Layer 6 of a small transformer language model trained on English Wikipedia (9 layers, counted from 0, width 96).
A neuron's activation on a vector x is GELU(weights . x), where the dot is the dot product.

Input weights of the MLP neurons that the questions are about. A number n stands for n times 0.0021.
n109: -122 92 145 -183 -123 223 103 -97 4 163 -137 99 197 -24 -42 -58 -232 211 -187 73 -7 0 70 53 149 -41 109 -125 -225 -36 -8 43 69 -81 -116 -265 343 -33 -151 -71 -104 -134 110 80 90 45 -50 -178 79 -159 107 -46 221 0 243 208 77 0 -102 -15 -57 -97 90 11 -113 -193 167 4 8 154 -377 129 118 86 23 -91 0 15 -33 66 93 0 -115 131 82 -75 -158 153 -201 0 56 140 -77 -119 24 51
n277: 162 97 -318 22 38 -200 -222 59 -18 -63 -69 68 -45 122 -208 -193 -313 -116 -28 -88 -98 -59 89 90 120 70 7 -21 -159 154 -11 186 98 -11 11 -36 -311 101 40 -98 -7 -37 267 4 163 -7 276 75 -26 -26 29 80 -151 -73 151 145 -31 14 -4 -4 -92 99 -19 -102 -14 157 -64 7 -44 -22 -8 -133 22 75 -11 183 306 -15 -130 -140 85 -86 62 60 -110 167 -44 -37 33 142 56 -122 -191 -40 205 145
n317: 179 -369 -267 118 -5 -80 -267 -140 37 83 -71 -132 -69 -259 -115 0 -96 20 110 130 253 -72 121 104 18 161 23 96 -166 94 -299 259 257 5 250 -115 -201 -128 82 187 220 59 15 -14 -160 141 -227 150 -137 143 -5 -119 0 -81 -241 120 214 27 131 61 -256 129 240 -221 163 -358 -4 -236 294 -124 -84 212 -44 33 -10 -165 -133 -10 -124 184 -72 -160 -57 23 84 357 -151 73 -96 -49 -153 135 -75 76 117 199
n319: 87 -180 104 -87 72 -39 218 -426 -103 140 -43 -35 -175 -338 57 -175 33 93 -13 238 240 -22 -137 130 -120 -38 9 168 30 123 142 -143 -39 -114 -168 219 189 -34 278 -108 -141 54 -65 65 4 -73 164 181 -104 -145 -157 96 247 -18 230 -59 -80 0 -125 103 -175 295 14 -157 195 72 186 -56 376 -145 72 30 103 60 70 -320 -61 -13 118 191 -89 -195 -78 -98 -30 -17 78 36 -159 -193 55 -40 5 -92 -166 -94
n387: 228 -208 -165 -102 22 -67 -150 99 -159 305 -68 169 22 -147 107 205 -322 95 -37 142 -29 -104 -82 164 -173 -189 84 -131 -153 68 -42 65 -30 -47 -267 -94 57 151 125 -31 189 -250 -63 -153 87 -307 151 109 -4 137 208 64 -9 209 241 41 0 94 4 122 153 -21 251 210 -243 -149 103 -211 116 4 124 30 26 196 -21 -4 -21 181 -173 69 164 4 59 -87 12 -129 -52 0 -262 -92 128 -225 -134 -55 118 -9
n449: 109 -18 31 105 328 38 -40 -29 -132 307 -195 205 114 -30 -14 -178 36 224 -157 97 -171 102 -68 19 123 -23 118 97 115 185 -269 98 43 111 -368 96 189 -341 194 -99 -145 94 194 -182 -167 152 58 322 -262 -134 -230 288 29 -19 -147 -107 -41 284 103 5 -288 -87 170 -14 -219 40 -84 -296 107 -97 0 -190 -103 291 231 95 106 19 56 39 53 86 -14 28 -145 94 -22 -20 -5 -295 163 -215 -242 149 -98 -49
n490: 76 -236 31 -109 -180 175 -122 -86 71 0 -141 120 -38 237 240 -20 194 -39 8 241 8 -206 33 140 96 -20 56 167 -16 11 107 112 -105 -146 82 -97 -58 16 176 -42 -65 -142 245 -32 -4 60 -131 -136 -259 29 -149 -4 221 4 -84 59 210 43 -393 -108 -9 184 52 -94 -65 -71 -180 179 -160 122 147 -140 50 -48 -110 -124 85 0 98 -82 -90 -249 28 111 277 -142 23 -166 45 390 47 -66 38 49 50 -145
n532: -217 -31 146 -139 29 105 29 0 160 243 28 -14 -24 -370 -37 -154 -153 40 85 -197 225 -14 -61 28 172 31 -403 116 -79 346 -329 -181 -42 65 -14 -98 -67 -54 -66 -149 -127 -14 -178 107 -86 -83 52 317 67 222 74 130 169 70 -309 9 321 182 33 119 -108 169 100 126 -89 43 -13 120 160 -225 63 198 -167 -91 61 -74 -51 -273 -67 265 -99 97 97 73 100 -127 -4 19 -131 -196 -402 175 -54 135 19 -114
n534: 215 -12 48 136 83 -241 12 106 -146 89 112 52 -202 92 64 117 154 149 46 206 124 248 -236 24 -68 54 -12 -146 56 8 -138 177 40 262 -69 -157 112 -42 154 -356 206 -137 77 4 176 206 33 12 66 -133 -212 -100 41 -36 -286 105 200 4 -205 -24 -203 182 -82 54 -61 -45 -119 155 146 -186 -21 16 99 -75 69 -48 72 -300 -198 -4 57 24 208 -165 12 -47 22 -131 -49 -119 -70 78 -42 -12 128 -155
n537: -15 -298 99 244 -190 211 -143 36 -190 168 0 -192 -100 -181 -102 -117 87 0 -15 -190 -5 -10 -52 5 -275 49 100 73 15 86 -150 73 189 -164 407 15 363 152 77 32 -154 -121 336 -51 -57 -35 165 176 352 322 0 112 -52 -123 -162 -10 215 34 -63 91 -177 118 350 -188 194 -352 -118 -445 -67 210 -69 71 115 145 -82 -116 158 -31 -172 -129 134 172 -61 -110 279 10 -243 -21 -26 199 -223 156 -274 -87 -188 0
n547: 49 -76 67 -273 4 -106 -30 110 41 141 -83 -103 -73 0 71 -46 -115 40 20 -189 28 -485 241 119 -28 -104 106 -100 50 -12 -98 -77 287 -38 -50 279 -24 291 151 56 134 -223 296 -37 25 -21 -72 -189 -210 125 70 133 -181 246 -140 -73 120 56 26 86 114 46 -120 -81 83 -56 -92 57 143 -96 -198 -45 115 110 -67 -25 50 -168 -36 -25 219 95 -162 85 -248 77 -183 221 -201 281 145 21 18 -79 -98 -21

Each question shows a token from some text and the vector x that enters the MLP there. A number n stands for n times 0.011.

"er": 183 104 -91 -4 245 68 123 -116 -292 -3 -96 -2 153 -141 93 66 15 78 -127 27 -65 -36 -221 17 59 0 -13 24 46 -211 77 -84 47 14 107 -16 -185 -7 -107 -138 78 258 211 143 124 -168 109 17 31 82 86 -68 -120 -159 -125 124 -154 -121 -40 -288 -35 32 -91 -1 117 -61 94 132 -55 70 -19 -105 -136 -87 -30 67 -145 -22 160 80 46 261 76 -49 -183 -26 106 -88 -123 109 35 -49 175 -128 -34 243
The neuron with the highest activation: n277

"ase": 34 87 -26 37 20 -38 -121 -249 -245 -222 119 48 -196 80 1 -48 157 -18 173 61 -45 192 33 -45 100 119 -158 -139 57 -87 -3 44 -56 -59 211 -149 -177 5 -20 -15 64 -125 -1 -115 -62 -134 206 -167 25 14 120 -88 -50 -206 -182 -11 -46 73 72 -108 -132 -17 11 42 187 -159 92 174 8 92 -84 -21 -109 141 140 -54 -30 170 110 167 134 36 26 186 -246 -156 -215 67 30 100 89 93 193 120 -49 3
The neuron with the highest activation: n317

",": 166 102 -93 33 65 127 -134 -125 -119 -33 -26 100 -27 -69 106 49 271 -23 150 -10 -414 74 -198 65 284 -49 -125 -137 66 -67 -130 -94 33 -98 122 -57 3 -53 -68 -29 -5 99 -105 57 83 -98 249 -26 60 -76 48 -87 33 -59 -174 -30 26 69 233 -155 -24 -66 65 -35 94 -147 223 110 84 6 -116 95 -41 -41 72 97 -28 -30 62 168 -38 37 -35 181 -79 -136 -36 -76 60 119 -114 -22 13 -69 -124 -76
Which two neurons fire most, strongest first? n532, n449

" Bl": -6 5 -232 -18 43 84 -248 -51 -201 -76 113 -168 -167 -67 77 93 17 39 92 -17 -281 85 -2 22 27 11 -142 -64 291 -41 194 -22 96 -119 33 15 -72 -53 -169 -77 51 -6 108 112 -88 10 277 41 -71 19 142 32 -285 -43 -109 80 9 -210 -50 -21 21 -79 97 -37 257 -92 32 96 17 -154 40 -47 -65 -54 59 26 -134 84 190 -66 -16 -27 23 250 -19 -29 149 -116 63 128 33 16 200 -47 -40 175
The neuron with the highest activation: n277

"l": 87 -32 -105 21 55 189 -53 92 -77 -52 -60 -99 -53 -56 -37 22 138 -64 7 7 -96 159 -83 10 76 117 -133 -82 107 -69 96 13 128 -13 -74 -170 -251 -23 -247 -63 166 127 273 -99 -48 106 270 -71 -49 101 46 -194 -105 -131 -248 123 -54 -151 2 -205 7 125 59 -47 172 -15 113 108 98 -61 -68 -202 -51 -177 -12 -20 -138 3 192 56 52 79 144 77 -153 0 173 -107 -7 -19 292 -75 228 -80 8 -29
The neuron with the highest activation: n534

" to": 64 70 -39 5 5 65 -188 -115 -149 15 41 137 169 61 68 181 36 -26 148 -196 -312 118 -195 -4 82 -124 -150 -12 -17 -35 96 163 -29 -109 -79 -39 -172 -48 -134 -67 100 -36 -8 183 20 -72 259 -44 -35 83 63 39 -244 22 -45 -197 27 -54 104 -54 -20 -27 -60 -89 239 -233 101 193 -86 -132 48 130 -88 176 154 -14 10 58 228 137 8 85 11 70 -97 24 -123 -36 -124 13 27 51 122 4 -183 101
Which two neurons fire most, strongest first? n277, n387

"17": 131 35 -60 -46 -54 82 -90 -164 -112 -56 -91 97 37 38 162 18 184 19 49 18 -89 298 -81 74 166 -242 14 -84 180 47 2 -67 -68 -29 105 -158 17 -43 -8 -185 193 -78 91 -67 -82 -14 228 -122 30 -74 -27 -83 -242 35 16 -81 14 127 127 -143 0 -111 77 124 114 -187 101 222 -141 76 -242 75 -31 54 141 -18 -86 62 6 97 -249 -33 -42 93 -81 -183 25 7 -54 170 -200 171 50 -93 -44 215
The neuron with the highest activation: n109

"ss": 22 139 -97 19 -4 43 69 -175 -209 -7 47 -11 -80 14 61 149 62 -224 215 54 22 67 -139 -41 129 61 -215 -107 11 -152 -42 103 2 -59 177 -81 -40 34 -82 -131 87 -36 100 138 -149 12 229 76 -193 -86 -44 157 -65 -368 -54 128 -185 -90 59 -117 103 44 186 63 201 -56 105 201 -77 66 -28 16 6 97 103 0 -90 89 75 127 -76 -74 -103 -11 -54 -279 -171 139 -55 169 95 29 29 -183 -48 15
Which three neurons fire most, strongest first? n319, n490, n277